Layer 12 of a small transformer language model trained on English Wikipedia (16 layers, counted from 0, width 128).
A neuron's activation on a vector x is GELU(weights . x + bias), where the dot is the dot product.

Input weights of the MLP neurons that the questions are about. A number n stands for (n - 500) times 0.001.
n5 (bias -0.399): 467,482,235,170,246,545,503,626,704,719,375,507,564,707,700,485,345,482,398,652,578,619,381,550,240,465,369,330,431,316,560,432,461,302,760,358,674,317,415,508,574,439,646,493,445,507,305,504,299,474,407,339,543,642,349,729,218,415,739,425,350,536,536,526,496,401,511,704,738,362,508,484,519,384,371,444,358,546,637,624,474,490,323,543,457,640,644,563,618,576,417,525,453,387,307,406,630,389,436,393,508,508,565,441,548,422,539,386,368,508,511,551,454,445,486,395,342,312,651,444,618,387,415,676,469,454,486,392
n13 (bias -0.142): 442,588,393,687,380,700,517,420,137,440,575,412,413,585,539,574,627,511,713,269,361,476,322,368,392,577,588,417,583,460,578,419,373,387,686,555,520,317,428,559,597,520,569,523,576,416,351,458,504,256,613,464,475,486,285,606,682,731,373,379,447,333,362,665,264,361,661,412,456,504,471,617,702,483,262,484,807,643,485,622,372,380,421,466,660,295,484,681,534,306,565,644,459,618,524,500,328,664,571,547,795,440,389,489,642,578,618,469,571,456,300,405,655,590,418,536,524,756,778,469,381,265,537,522,540,389,609,661
n33 (bias -0.516): 450,636,541,646,344,513,351,420,586,518,438,338,382,269,654,491,496,365,259,676,586,336,560,296,337,776,389,404,729,586,165,371,545,405,827,392,421,606,394,715,518,386,539,452,470,327,463,273,438,565,430,545,331,741,201,687,466,324,293,292,572,562,389,679,203,420,292,625,569,500,272,739,486,455,388,422,535,531,474,593,281,472,548,218,573,513,469,518,244,597,476,611,416,618,368,318,580,558,365,586,447,415,416,366,406,340,353,398,417,734,640,427,420,386,147,549,455,410,655,270,389,419,323,390,617,525,469,428
n39 (bias -0.322): 377,331,334,451,566,496,366,476,692,492,370,532,433,282,493,613,507,625,386,576,573,444,492,410,256,550,557,459,493,452,588,546,462,478,587,555,459,324,565,478,363,418,708,478,679,496,477,304,546,529,535,565,342,632,490,445,551,554,470,389,539,587,433,533,474,403,631,504,475,642,168,492,561,701,500,596,470,511,602,349,460,524,685,339,396,326,315,477,536,783,561,296,496,209,403,492,628,500,457,435,493,296,365,599,421,368,293,586,633,546,581,225,324,123,528,618,591,344,476,294,332,268,618,376,675,451,500,602
n42 (bias -0.115): 487,582,637,500,814,533,433,386,568,608,445,482,464,247,518,349,323,472,468,389,654,504,565,441,511,511,563,442,456,572,442,572,401,225,618,453,817,552,612,354,722,651,400,225,751,581,589,521,490,662,535,517,435,600,570,522,317,554,471,366,634,386,581,365,562,330,391,473,463,450,603,553,699,292,407,315,323,507,550,558,662,639,668,337,504,796,577,580,546,478,584,630,430,368,408,697,585,411,535,368,711,586,559,486,436,568,725,649,460,567,234,485,629,428,555,489,504,559,490,547,438,447,524,592,485,514,425,672
n68 (bias -0.177): 576,522,607,471,301,466,543,455,433,481,420,404,697,712,448,605,695,551,511,337,541,808,612,477,575,830,577,432,469,709,462,395,575,707,347,492,557,454,579,557,359,252,462,447,537,661,372,299,532,485,447,496,496,500,614,387,724,563,267,456,518,626,218,458,568,377,553,488,864,373,591,543,609,671,489,489,316,692,504,456,500,402,621,543,666,447,504,492,581,443,385,695,315,292,428,390,535,357,593,346,439,380,427,584,567,167,741,338,458,387,557,472,523,591,518,356,570,619,486,677,511,301,664,461,363,543,517,325
n96 (bias -0.187): 342,636,520,343,407,526,459,514,608,583,650,487,435,544,541,577,528,428,494,599,557,490,476,655,567,614,645,510,569,482,439,515,375,513,695,249,445,493,543,318,611,624,607,815,538,572,503,376,580,426,497,554,341,631,547,477,497,446,663,507,603,546,359,526,276,332,615,679,277,433,439,477,490,657,577,590,589,421,506,437,474,515,604,531,399,458,562,490,437,608,467,582,509,389,471,473,329,695,486,589,530,427,516,560,411,548,533,396,663,423,416,520,415,395,515,143,374,560,391,432,399,360,213,421,744,515,570,543
n136 (bias -0.362): 555,526,368,590,165,532,542,529,420,638,614,377,391,607,726,496,427,758,705,682,749,335,115,335,264,594,528,550,488,513,270,674,603,567,687,325,726,358,436,586,481,559,644,585,404,421,386,283,337,442,644,337,736,475,162,594,456,283,564,397,408,568,351,473,495,331,563,505,510,259,642,640,370,700,453,433,578,450,704,536,638,596,649,384,665,373,423,595,597,505,146,534,396,897,486,739,302,564,332,218,440,588,326,747,275,580,407,575,681,463,414,690,605,660,453,751,329,353,525,433,445,491,390,492,584,258,532,389
n151 (bias -0.232): 813,456,431,622,618,553,404,429,354,529,521,428,599,334,569,406,469,516,376,504,541,236,192,341,455,641,496,632,675,419,426,522,444,406,330,508,479,571,507,545,560,621,473,484,324,360,430,577,527,337,562,553,384,500,335,467,297,451,355,361,580,309,355,582,488,341,608,539,463,435,599,577,704,370,207,746,676,642,346,303,382,378,537,437,861,579,364,530,713,575,325,801,417,351,425,710,676,643,693,608,579,665,446,443,440,492,481,528,347,470,636,426,446,367,563,636,272,643,796,414,220,216,380,319,530,442,552,453
n178 (bias -0.148): 553,490,526,486,287,579,482,392,660,624,403,552,478,478,504,582,507,587,465,739,588,584,474,504,197,671,621,364,540,671,346,622,396,589,563,422,425,536,587,572,459,406,856,425,535,621,394,602,268,461,561,420,582,717,484,511,518,774,363,434,718,497,508,453,414,453,577,519,540,376,369,489,441,647,466,960,409,525,482,487,461,630,543,602,395,475,547,361,636,626,569,423,411,452,493,653,620,580,607,390,405,500,311,390,444,372,416,629,673,526,561,395,460,676,418,500,427,286,337,711,361,349,631,604,482,443,558,419
n206 (bias -0.185): 478,436,556,571,533,413,418,496,491,437,463,601,554,384,443,430,295,568,468,630,651,391,530,177,573,556,496,388,610,434,529,522,362,303,508,348,521,207,397,417,333,563,495,525,404,460,697,703,555,361,579,730,772,671,417,636,565,557,471,269,332,473,496,653,504,454,434,368,449,537,543,598,398,842,351,611,638,479,488,537,696,584,546,579,526,355,525,405,347,617,485,426,377,757,716,629,332,458,566,727,496,758,575,224,177,570,206,355,683,598,331,339,244,401,799,568,310,590,383,512,465,568,411,353,402,535,563,330
n209 (bias -0.344): 375,705,509,572,533,706,479,360,369,667,606,365,605,609,384,625,845,875,451,545,384,598,314,449,678,526,603,336,519,603,529,730,412,475,645,320,593,521,640,403,487,555,551,513,337,362,224,608,484,342,451,391,566,705,765,479,583,649,458,460,419,428,174,454,610,560,618,491,529,346,452,470,448,661,464,844,543,474,715,657,463,516,622,508,636,580,403,416,521,263,481,599,371,661,534,434,607,389,980,555,543,677,398,438,566,433,709,418,559,535,429,465,483,452,284,461,388,500,450,785,285,270,464,312,582,278,391,539
n242 (bias -0.093): 569,510,462,538,680,447,556,507,551,598,583,632,556,613,367,425,642,516,682,419,555,731,344,594,539,579,557,404,536,596,526,633,503,552,519,326,487,310,552,258,613,400,489,562,446,423,476,669,685,568,623,411,624,670,473,461,623,474,493,464,628,516,346,483,404,410,442,525,660,402,555,354,588,582,528,533,306,557,506,591,601,512,474,663,297,556,493,569,771,274,552,494,453,456,331,613,493,470,694,601,520,365,410,371,397,549,377,391,553,323,526,465,453,448,415,242,574,260,485,664,578,452,618,722,541,410,630,398
n250 (bias -0.087): 500,476,445,500,596,665,371,409,727,665,484,378,488,542,631,524,565,379,660,607,540,357,185,299,492,546,586,872,262,402,488,529,479,344,758,600,637,504,547,476,604,455,509,504,555,676,445,528,473,384,448,478,791,556,577,283,333,437,634,456,269,531,642,674,395,737,466,470,263,452,200,629,571,552,817,528,660,353,540,500,484,699,540,726,538,666,549,729,736,349,303,572,535,563,500,307,401,422,414,628,332,401,475,616,504,588,304,590,451,542,556,368,529,563,496,463,372,557,695,432,557,458,196,624,708,428,609,301
n264 (bias 0.018): 436,386,538,608,757,497,448,253,462,653,480,565,604,465,454,619,478,355,561,369,523,466,324,351,418,618,422,393,601,381,487,590,733,235,644,490,340,527,497,567,545,708,401,543,629,442,398,333,392,602,432,441,632,635,424,483,543,408,604,480,516,348,404,323,400,480,466,504,662,572,664,435,637,398,415,600,399,500,474,583,444,454,457,554,587,457,447,472,542,661,503,437,417,503,296,535,564,517,525,496,463,305,382,407,552,404,787,584,319,565,560,388,544,434,291,438,486,363,494,337,491,242,491,512,593,475,219,548
n293 (bias -0.304): 433,447,196,625,630,550,484,203,260,370,263,478,600,566,411,590,444,781,548,393,491,486,342,652,402,307,620,337,771,351,559,492,193,378,518,397,482,472,481,395,627,216,430,342,557,175,629,442,487,419,485,664,509,471,260,658,643,696,331,387,386,358,500,477,559,316,454,404,623,375,301,799,528,577,388,690,537,711,362,516,451,555,482,367,595,596,586,657,593,920,216,394,361,636,546,458,537,371,577,505,587,454,454,475,198,706,415,337,860,234,473,476,528,103,280,514,560,716,372,613,410,528,615,555,313,509,484,211
n313 (bias -0.190): 330,724,421,422,379,594,638,402,392,516,471,515,459,653,559,612,521,503,594,509,488,446,407,529,364,559,622,610,555,524,535,497,444,472,373,562,361,538,699,427,474,589,486,578,341,692,590,506,545,354,359,453,490,480,305,629,450,361,582,521,491,652,597,604,516,299,333,179,447,407,645,607,403,559,485,503,519,557,515,746,438,512,513,476,549,566,481,464,604,468,468,456,467,412,383,500,561,593,581,569,248,503,471,345,432,463,503,500,794,539,380,434,583,582,422,280,375,466,480,397,491,400,426,474,312,607,472,513
n316 (bias -0.311): 671,435,393,381,527,617,372,399,581,552,445,386,680,565,473,690,530,561,394,542,431,552,599,337,415,821,592,570,640,636,660,454,524,512,631,655,277,472,435,347,266,334,789,535,462,296,372,527,310,380,362,362,598,543,265,442,354,419,496,463,394,281,350,570,449,282,485,450,668,562,406,730,464,637,541,609,433,278,439,403,658,337,551,370,471,637,312,541,454,484,529,665,384,553,563,337,572,584,483,311,583,516,401,329,328,396,526,542,802,327,273,323,369,398,716,464,456,648,450,574,389,363,489,234,456,482,707,540
n320 (bias -0.415): 418,529,379,720,711,581,373,693,433,452,737,483,757,451,542,407,594,309,678,378,572,366,653,509,550,367,382,406,598,612,530,481,718,131,429,377,560,448,386,547,527,573,585,856,595,268,301,424,573,424,322,318,496,500,313,751,635,555,457,415,496,419,414,389,453,699,440,514,297,475,491,526,425,405,690,377,647,439,748,485,454,429,624,439,750,616,410,755,525,552,421,564,120,513,410,731,713,631,623,453,465,281,344,381,604,382,456,404,633,372,346,433,712,326,683,663,478,523,764,372,322,518,343,209,482,371,408,601
n324 (bias -0.172): 204,719,474,399,799,622,477,394,360,321,644,508,733,462,677,634,598,342,544,540,758,720,621,533,468,708,604,447,331,485,341,613,291,378,613,415,676,235,670,320,745,665,523,443,452,492,336,653,765,613,430,636,641,740,377,480,516,428,389,461,413,667,404,471,484,575,340,183,560,484,316,433,492,542,686,663,591,504,383,507,798,568,758,217,611,553,631,483,520,619,308,423,422,551,496,649,512,400,670,433,533,416,550,530,596,557,424,333,475,643,455,590,641,410,554,614,366,363,623,565,550,386,585,412,500,681,559,508
n351 (bias -0.389): 486,604,612,453,370,525,395,518,585,630,422,564,537,555,488,593,351,452,369,741,552,313,630,362,456,389,458,377,628,585,418,562,628,504,702,638,640,645,551,763,402,417,428,671,428,425,483,415,418,451,307,523,676,440,590,659,322,444,727,307,246,477,500,451,545,550,98,513,648,374,723,504,737,531,539,418,438,679,540,303,407,462,496,590,457,731,438,547,408,277,685,277,398,496,335,602,717,333,552,217,300,269,583,603,672,459,481,372,677,563,373,172,446,188,551,614,420,531,485,684,516,394,261,454,487,655,665,546
n353 (bias -0.082): 241,622,524,434,399,434,582,379,634,695,570,442,602,538,760,562,462,420,356,438,539,242,340,597,360,644,547,566,497,512,441,337,479,434,484,621,497,497,508,550,531,550,569,467,625,561,462,318,566,356,408,549,579,482,470,457,604,659,513,473,513,250,226,520,467,564,392,458,578,435,528,463,408,492,478,562,641,600,597,503,510,574,447,509,645,437,679,410,700,490,494,364,465,510,513,431,339,641,753,533,614,618,416,540,655,409,519,330,705,575,246,542,226,620,503,544,385,561,500,414,307,605,481,401,483,547,533,385
n360 (bias -0.110): 484,332,577,462,460,544,427,236,641,459,614,597,474,360,352,671,629,376,493,817,601,478,295,481,410,785,590,239,446,672,522,566,321,373,482,544,302,281,528,397,273,352,585,700,511,493,395,471,535,489,543,259,531,537,547,580,464,561,637,484,383,312,418,540,485,623,575,547,413,489,473,523,553,456,285,628,638,574,331,467,366,442,489,573,316,452,559,323,561,448,443,476,279,470,286,348,425,519,578,343,493,436,448,442,278,609,449,411,290,496,463,354,481,515,458,523,245,588,660,482,327,534,400,627,644,614,618,225
n365 (bias -0.193): 394,427,298,451,399,496,545,420,279,608,726,416,480,626,504,383,605,439,523,747,519,760,533,696,546,451,384,287,688,448,610,437,570,691,395,418,571,396,549,579,301,294,622,676,355,272,596,399,605,512,450,453,533,449,371,461,717,465,508,411,226,776,324,756,480,460,485,362,695,461,475,545,516,577,302,543,460,281,581,573,461,442,331,791,664,496,535,628,619,381,500,589,398,561,279,410,428,480,672,271,448,734,608,621,304,274,404,404,575,439,421,607,468,611,590,638,512,449,554,594,507,646,593,408,395,574,616,124
n368 (bias -0.341): 346,467,522,576,300,575,318,261,531,414,597,865,302,604,657,517,604,581,504,381,620,517,394,517,541,517,688,454,744,390,144,628,391,450,500,212,681,411,661,504,370,530,296,496,541,431,420,405,380,429,688,628,417,666,534,374,285,632,728,352,268,448,469,681,424,338,574,223,310,326,364,574,591,622,476,646,261,500,632,384,666,656,571,516,706,462,416,465,467,225,519,366,444,222,601,561,483,487,469,482,283,638,640,523,492,542,641,394,635,543,349,363,491,649,520,785,594,477,523,529,155,552,370,410,591,508,632,384
n412 (bias -0.186): 414,369,684,430,366,561,497,716,457,542,595,380,508,398,118,302,473,536,754,500,488,633,526,596,436,373,746,615,474,676,496,507,232,386,424,687,369,488,643,525,572,430,374,638,714,294,522,516,605,395,583,333,607,297,459,687,593,392,698,278,484,423,400,655,557,429,367,583,583,645,590,454,239,427,488,524,600,786,713,395,444,303,525,469,526,623,500,427,544,764,421,473,398,682,644,304,646,496,565,222,542,358,703,716,468,638,316,456,722,462,664,380,305,470,558,449,588,252,552,569,396,513,473,702,593,731,500,395
n437 (bias -0.338): 257,676,314,231,567,479,524,418,351,569,513,529,530,596,608,475,576,500,500,347,492,641,389,359,529,412,547,428,500,603,580,602,500,324,504,621,711,547,250,470,587,355,928,621,651,308,500,570,440,358,716,543,694,457,385,605,678,459,462,386,476,568,254,555,466,684,484,271,243,554,491,261,530,414,676,764,650,547,384,549,504,563,724,396,650,479,449,805,722,615,298,678,310,592,657,364,341,461,581,676,397,595,534,422,698,458,417,586,606,600,593,181,372,518,340,170,397,335,331,437,337,309,599,575,622,500,292,314
n463 (bias -0.292): 654,461,338,562,757,622,490,477,448,669,496,412,547,381,557,318,466,601,399,433,479,225,420,588,511,552,463,363,533,416,248,645,504,539,347,321,615,591,539,370,563,278,488,557,346,605,447,621,466,350,654,557,621,427,592,626,426,479,558,439,514,527,538,500,742,591,352,596,561,400,651,608,638,598,456,687,632,661,457,359,479,423,449,257,477,598,496,508,398,380,550,500,369,724,402,399,650,383,404,255,526,733,255,313,638,479,449,461,341,478,583,530,456,673,356,307,507,359,775,478,572,541,524,564,693,626,581,530
n493 (bias -0.178): 457,496,642,473,402,796,617,456,235,660,703,408,554,577,403,496,253,568,648,544,504,525,543,521,536,615,550,356,466,759,475,688,260,382,577,439,582,350,517,525,449,546,486,480,576,508,252,565,473,244,487,458,522,356,384,475,532,613,716,382,464,508,189,537,418,709,339,500,542,679,612,445,424,472,516,389,671,250,666,522,378,263,657,480,410,525,611,371,540,612,739,662,457,726,442,611,483,269,548,369,546,508,500,901,387,215,708,300,504,813,706,500,513,513,426,542,673,576,418,635,473,415,515,212,644,543,633,585

Each question shows a token from some text and the vector x that enters the MLP there. A number n stands for (n - 500) times 0.02.

"di": 541,583,491,535,621,489,398,435,472,394,487,508,568,476,508,502,494,535,508,481,497,496,519,458,594,438,452,472,473,508,467,460,383,470,456,537,504,517,486,528,427,473,482,517,483,475,465,480,526,521,528,477,453,485,547,586,426,488,536,700,520,502,513,479,524,549,482,543,429,561,464,559,493,487,530,537,553,475,494,466,501,414,574,438,583,458,459,502,459,513,573,583,651,555,566,424,489,477,544,405,473,557,497,491,496,512,485,549,440,502,463,484,494,555,541,580,495,490,516,555,489,493,533,441,468,457,504,520
Which three neurons fire most, strongest first? n463, n151, n209

" December": 486,517,456,440,578,531,482,486,485,573,495,473,567,515,491,545,464,512,476,439,447,508,513,493,508,434,553,553,445,521,494,457,447,497,539,498,497,542,421,515,493,454,494,498,530,478,447,496,525,472,527,470,499,449,434,509,540,508,506,875,513,481,545,487,513,542,463,512,585,420,550,525,476,485,528,522,480,545,526,525,496,472,506,475,475,470,510,499,478,565,449,469,625,471,444,437,523,481,497,519,493,507,557,476,537,469,465,463,517,502,502,558,579,542,461,493,516,485,508,463,450,507,493,486,427,521,478,507
Which neuron lights up most? n293

"s": 572,515,557,557,487,470,444,481,477,431,504,552,516,519,516,452,523,482,518,493,481,524,494,480,504,464,460,543,525,538,542,445,522,606,473,489,520,469,450,549,491,466,476,462,537,470,584,529,542,542,575,573,457,511,527,500,522,551,490,755,477,527,466,469,456,441,531,476,486,440,503,572,568,450,485,481,463,460,489,429,509,504,457,554,505,547,594,478,533,537,513,534,728,493,447,458,547,505,454,521,503,483,495,488,591,516,516,535,465,472,493,454,567,489,521,434,531,535,461,540,557,511,565,508,485,516,474,425
Which neuron lights up most? n68

" until": 464,582,521,496,524,510,473,524,462,505,576,475,535,536,488,494,529,487,492,455,504,552,550,447,499,481,512,529,450,503,486,422,495,523,539,438,549,488,505,497,501,519,487,471,565,512,488,518,521,535,547,428,496,408,417,497,548,495,497,910,473,492,535,470,475,505,464,514,470,499,513,531,460,505,526,514,464,516,526,468,523,478,467,504,500,525,517,522,555,522,514,515,540,475,477,509,483,466,529,530,518,512,541,445,551,473,542,516,565,492,530,467,488,528,502,459,540,463,461,412,429,518,492,497,508,545,515,454
Which neuron lights up most? n437

" Nat": 573,409,482,429,512,523,423,556,510,467,463,534,494,532,520,505,444,542,483,503,410,418,455,471,495,466,516,480,499,531,442,484,484,498,546,495,492,534,559,508,456,443,524,470,495,469,501,566,488,430,546,541,452,504,477,502,518,525,508,762,455,526,531,567,478,493,483,470,416,541,515,494,476,481,515,505,511,464,547,452,429,503,477,544,437,476,505,526,502,497,504,543,781,448,522,463,525,490,498,502,459,516,526,455,587,555,487,455,489,505,505,495,496,480,464,513,542,517,505,465,500,491,515,567,549,488,540,500
Which neuron lights up most? n250

"et": 530,517,467,506,526,537,422,558,449,401,548,540,582,502,500,498,512,547,563,504,487,504,456,414,470,521,442,537,475,500,579,479,560,547,468,554,451,496,448,537,486,462,437,481,488,469,501,524,519,548,553,473,504,413,487,473,520,511,460,789,463,495,512,473,569,514,513,434,508,512,459,576,534,524,479,478,480,489,533,452,492,463,474,516,473,483,415,565,464,522,475,504,721,494,477,539,551,540,491,510,463,439,476,502,518,500,566,506,477,493,436,552,489,472,470,515,499,530,522,502,489,556,552,481,451,511,472,530
Which neuron lights up most? n316

" do": 455,559,528,481,526,470,384,437,444,435,406,623,539,509,551,484,487,574,485,514,474,469,583,530,505,511,476,506,469,487,550,485,479,501,485,486,530,524,517,582,495,554,524,434,517,451,466,485,577,471,520,449,461,496,533,527,520,489,446,781,478,530,523,521,501,562,544,412,435,540,499,602,478,509,535,510,545,491,490,463,531,492,582,453,546,508,506,444,522,492,497,477,673,551,514,554,491,496,512,585,520,546,537,496,556,505,526,548,521,524,474,533,543,515,526,499,513,524,479,480,511,545,525,468,513,488,454,535
Which neuron lights up most? n324

" 1935": 492,513,502,515,533,492,476,492,475,520,516,517,531,551,464,526,511,435,479,477,470,517,550,504,511,493,552,520,452,525,508,421,498,503,532,508,496,539,502,527,541,524,535,456,489,550,448,493,545,514,573,455,474,483,495,447,509,466,467,903,501,501,523,507,476,490,448,536,521,466,485,450,510,514,557,521,541,539,503,477,471,486,483,450,456,482,507,502,493,494,497,439,651,453,452,521,536,503,537,448,519,458,504,400,538,502,520,447,514,489,510,490,522,500,438,474,508,483,495,538,477,504,460,533,525,426,451,525
The most active neuron and its activation: n242, at about 0.78

"\n\n": 515,446,485,510,547,484,505,499,495,502,523,493,574,534,506,529,488,495,455,515,505,494,516,520,499,448,546,475,518,505,535,445,481,445,497,512,478,473,440,544,500,477,502,476,504,518,478,534,459,473,561,526,518,473,441,526,504,468,496,976,478,502,465,498,483,476,535,522,490,531,531,498,495,551,504,537,479,481,538,495,484,504,476,494,509,492,494,511,461,495,496,482,492,520,478,509,497,473,512,515,474,514,470,451,524,573,497,463,504,499,485,449,468,500,509,488,512,496,525,514,472,469,485,499,526,511,549,488
The most active neuron and its activation: n316, at about 0.98

"So": 551,445,456,434,465,453,411,530,531,539,502,496,472,477,520,524,492,495,449,524,489,482,499,491,518,530,568,529,469,467,438,451,462,497,496,506,523,466,471,479,504,575,532,465,437,522,496,565,490,520,520,487,430,477,541,552,507,505,458,760,450,513,514,485,496,530,469,468,454,545,498,528,489,485,489,540,494,480,522,492,502,588,485,424,523,485,528,506,538,497,493,484,791,524,553,505,490,473,463,497,525,545,530,429,501,498,494,577,450,471,415,514,564,538,510,509,488,468,470,435,464,453,503,421,513,480,519,547
The two highest activations, in order: n250, n42

" Mand": 547,455,534,522,510,517,482,489,537,542,494,535,481,515,484,513,478,555,487,532,427,463,506,496,478,475,490,523,459,431,508,475,516,501,506,513,483,443,490,514,478,506,488,480,560,465,545,515,491,456,580,557,478,494,513,446,465,556,495,716,471,506,493,509,416,473,478,501,448,555,484,529,454,451,565,549,546,478,551,454,479,511,470,548,432,489,549,553,559,478,531,484,834,509,509,465,493,484,494,501,516,531,523,514,555,467,485,463,471,547,468,477,450,571,484,513,488,504,493,448,465,447,495,565,581,530,526,543
The two highest activations, in order: n250, n353

" American": 551,474,423,514,473,477,439,516,515,507,509,521,468,508,546,549,501,498,534,514,516,495,555,540,391,514,450,504,488,512,488,415,487,628,554,556,553,547,436,504,436,429,497,555,465,448,499,534,496,545,517,489,458,539,551,567,498,488,481,776,467,498,599,513,536,554,428,512,512,467,451,481,486,502,437,508,502,532,425,515,514,479,535,486,505,469,558,459,395,496,546,488,619,449,464,434,457,545,467,422,461,417,539,459,500,476,454,517,442,483,586,499,476,544,526,515,482,480,553,523,431,480,499,538,504,528,486,532
The two highest activations, in order: n360, n33

":": 497,519,533,517,583,493,486,491,563,469,521,482,553,490,489,493,486,529,474,485,470,493,494,483,535,482,558,497,478,485,499,455,533,518,472,471,513,549,491,491,544,487,588,512,499,502,550,524,495,542,527,523,526,496,468,464,494,479,522,898,550,541,458,517,501,482,489,502,455,557,465,514,499,407,517,504,566,499,484,450,447,541,472,491,551,463,502,542,489,478,513,527,582,487,510,531,463,575,527,489,463,485,481,501,562,548,499,499,470,479,519,512,462,545,502,586,515,458,592,468,435,436,444,456,488,445,501,482
The most active neuron and its activation: n151, at about 1.6

".": 540,505,512,520,519,508,462,514,515,464,499,526,529,544,497,534,462,497,511,493,482,530,520,524,493,426,542,505,469,449,515,461,525,428,491,498,545,451,441,508,539,509,537,511,508,482,483,477,493,432,551,445,497,485,495,501,474,471,508,946,500,512,450,476,508,497,568,446,469,560,549,514,501,423,521,565,534,496,515,555,546,481,487,496,479,501,527,523,513,488,499,523,562,510,485,505,535,536,516,513,468,502,534,477,497,468,483,497,532,534,473,469,541,498,485,483,514,499,514,472,449,454,505,487,521,497,515,456
The two highest activations, in order: n437, n320

" house": 569,553,575,498,431,565,408,482,455,453,427,467,531,468,435,541,480,537,450,502,481,455,473,503,429,541,499,535,443,496,517,451,437,573,512,520,490,514,506,553,491,572,519,448,498,499,495,494,481,498,476,469,475,460,478,486,533,474,448,809,537,491,517,495,471,486,521,506,513,514,508,496,468,502,456,464,511,495,430,532,454,515,513,460,428,486,544,521,485,489,525,494,722,498,532,506,498,515,418,555,525,499,473,544,510,499,544,556,562,479,428,493,525,529,446,499,452,477,489,458,523,466,517,501,509,421,487,516
The most active neuron and its activation: n13, at about 1.1

" King": 561,483,510,480,530,473,421,454,470,519,476,571,514,539,445,521,443,490,452,461,443,474,467,480,467,469,485,512,532,500,465,477,486,525,549,541,495,468,538,504,471,475,478,499,547,518,519,531,527,422,544,476,483,488,476,487,495,532,521,830,465,496,524,531,471,480,529,534,476,481,527,507,525,483,526,593,487,467,476,503,436,488,497,494,440,466,484,486,556,467,543,471,757,466,564,475,477,521,555,555,502,477,505,511,454,510,504,561,485,476,511,495,479,438,484,509,515,518,471,477,446,451,510,514,570,485,538,488
The two highest activations, in order: n39, n250

"0": 540,476,468,498,517,581,484,536,504,538,495,490,544,495,506,491,498,442,533,527,523,454,481,564,449,523,475,555,521,485,529,461,516,516,488,543,503,487,448,517,464,491,518,509,503,497,403,574,527,534,505,428,478,495,511,479,473,493,516,843,574,493,538,550,544,461,482,513,528,434,557,534,491,469,498,503,481,522,420,564,511,461,536,520,510,455,565,549,487,441,505,462,633,462,475,500,515,446,511,413,479,485,539,481,491,498,441,563,505,447,492,564,556,577,542,518,523,478,563,529,505,552,490,525,424,513,442,561
Which three neurons fire most, strongest first? n5, n313, n463

" the": 548,484,516,440,463,453,525,474,524,558,566,511,502,508,551,508,491,505,540,531,443,513,525,505,408,459,467,533,458,567,508,415,506,569,488,463,524,529,424,508,510,526,514,466,519,483,548,603,496,463,474,496,467,451,487,542,501,526,457,850,435,483,556,523,543,482,504,425,475,439,427,495,589,566,473,467,484,542,509,516,518,507,574,510,477,465,514,384,503,524,533,445,453,546,489,461,512,536,522,458,528,505,509,568,521,481,462,530,484,554,473,500,512,462,495,484,553,473,498,493,463,513,523,509,458,502,538,543
Which neuron lights up most? n178

" his": 507,473,480,497,530,512,476,492,540,478,479,487,521,449,571,527,529,552,449,527,480,501,481,527,499,468,544,491,547,555,514,444,460,617,482,472,510,541,511,517,506,531,510,501,519,470,494,521,460,486,526,518,492,492,506,469,580,485,403,911,488,523,525,550,476,453,498,537,488,463,472,510,428,555,537,519,533,537,535,473,497,528,527,537,484,524,491,485,540,516,563,461,608,447,513,480,478,515,511,458,473,517,483,545,484,470,428,519,564,517,543,485,484,515,499,536,498,513,517,509,492,511,540,502,512,495,480,492
The most active neuron and its activation: n178, at about 2

" age": 529,486,475,525,505,510,472,509,491,426,479,523,531,477,445,547,454,458,476,471,490,457,463,425,412,517,485,510,486,514,487,389,489,532,538,490,535,451,450,608,493,498,502,450,452,475,398,542,532,487,466,462,462,479,444,463,593,450,459,757,534,476,497,492,468,553,505,505,463,474,589,468,358,523,486,437,486,564,465,460,506,557,559,508,510,458,507,508,507,542,505,510,633,527,410,557,536,496,432,609,505,477,502,447,504,476,481,535,518,498,504,451,514,504,467,524,464,515,526,428,463,536,468,440,486,540,433,451
The most active neuron and its activation: n33, at about 1.7

" girl": 526,539,497,513,549,578,425,522,513,501,469,467,558,507,468,482,480,496,473,442,428,485,480,486,407,515,512,484,478,519,502,457,472,584,489,489,470,519,443,566,513,549,505,506,455,458,523,496,428,485,533,459,463,482,449,462,532,502,471,802,525,437,482,489,458,458,539,461,487,521,542,509,530,482,467,456,485,542,490,467,462,478,519,546,502,461,539,493,521,566,572,478,717,477,500,501,510,546,418,601,522,525,542,491,493,524,516,531,569,486,463,447,516,530,519,536,464,546,495,498,534,452,506,577,505,435,456,478
Which three neurons fire most, strongest first? n13, n151, n264

" and": 464,517,495,470,523,525,490,501,488,562,541,533,505,538,553,519,477,532,535,484,482,547,561,485,450,406,472,505,447,514,454,412,445,534,549,501,508,454,500,422,488,494,509,497,552,498,483,504,512,494,505,443,538,519,490,530,491,474,520,897,466,539,529,507,538,491,506,543,482,445,453,495,469,538,449,482,522,508,578,552,592,515,489,478,521,488,511,550,529,492,547,514,604,530,486,497,485,520,509,475,517,542,531,439,516,478,582,484,516,513,503,548,544,524,477,506,505,446,498,439,480,492,501,525,543,524,479,497
Which neuron lights up most? n5

" a": 528,494,464,470,509,545,478,484,493,504,490,480,511,490,521,509,585,519,524,518,552,505,488,512,464,454,499,483,506,506,515,475,547,627,459,480,522,501,489,544,500,477,514,438,463,511,512,531,497,458,514,416,505,456,490,515,534,489,504,906,470,554,500,542,422,475,463,478,480,536,510,495,474,579,495,490,490,556,571,484,499,479,474,437,504,507,501,512,432,504,477,439,578,481,562,499,538,561,486,432,503,497,508,540,498,501,440,464,576,532,506,454,516,506,469,445,517,485,498,499,536,504,471,489,516,506,482,505
The most active neuron and its activation: n313, at about 1.3

" this": 563,490,494,485,543,472,488,517,519,553,522,515,485,509,527,586,532,516,491,547,505,520,449,533,504,486,454,495,474,561,493,412,466,616,509,466,490,509,529,525,489,527,537,489,583,489,456,528,494,532,553,519,589,455,527,493,552,474,488,858,463,483,510,509,464,513,548,489,484,555,541,489,438,658,517,485,525,523,560,472,467,441,505,520,474,507,482,489,465,480,518,483,587,524,478,540,528,527,558,509,522,602,443,528,513,502,570,520,531,512,511,462,509,519,520,467,519,495,481,497,529,447,473,507,530,510,490,531
Which three neurons fire most, strongest first? n209, n96, n178

" ab": 511,498,515,524,524,486,459,495,409,463,502,541,466,544,451,491,499,498,492,505,514,550,513,491,471,524,598,465,458,500,552,442,457,474,475,543,475,449,489,515,402,519,438,464,542,442,565,495,602,502,489,516,497,434,432,466,518,514,510,778,430,482,473,493,400,467,529,433,408,569,524,578,475,481,548,539,481,497,539,491,527,465,482,524,529,421,523,458,474,489,537,508,660,525,582,466,465,532,525,569,487,477,588,420,495,530,488,480,511,544,477,410,455,508,518,491,478,485,484,531,484,538,500,427,498,511,479,514
The most active neuron and its activation: n206, at about 2.8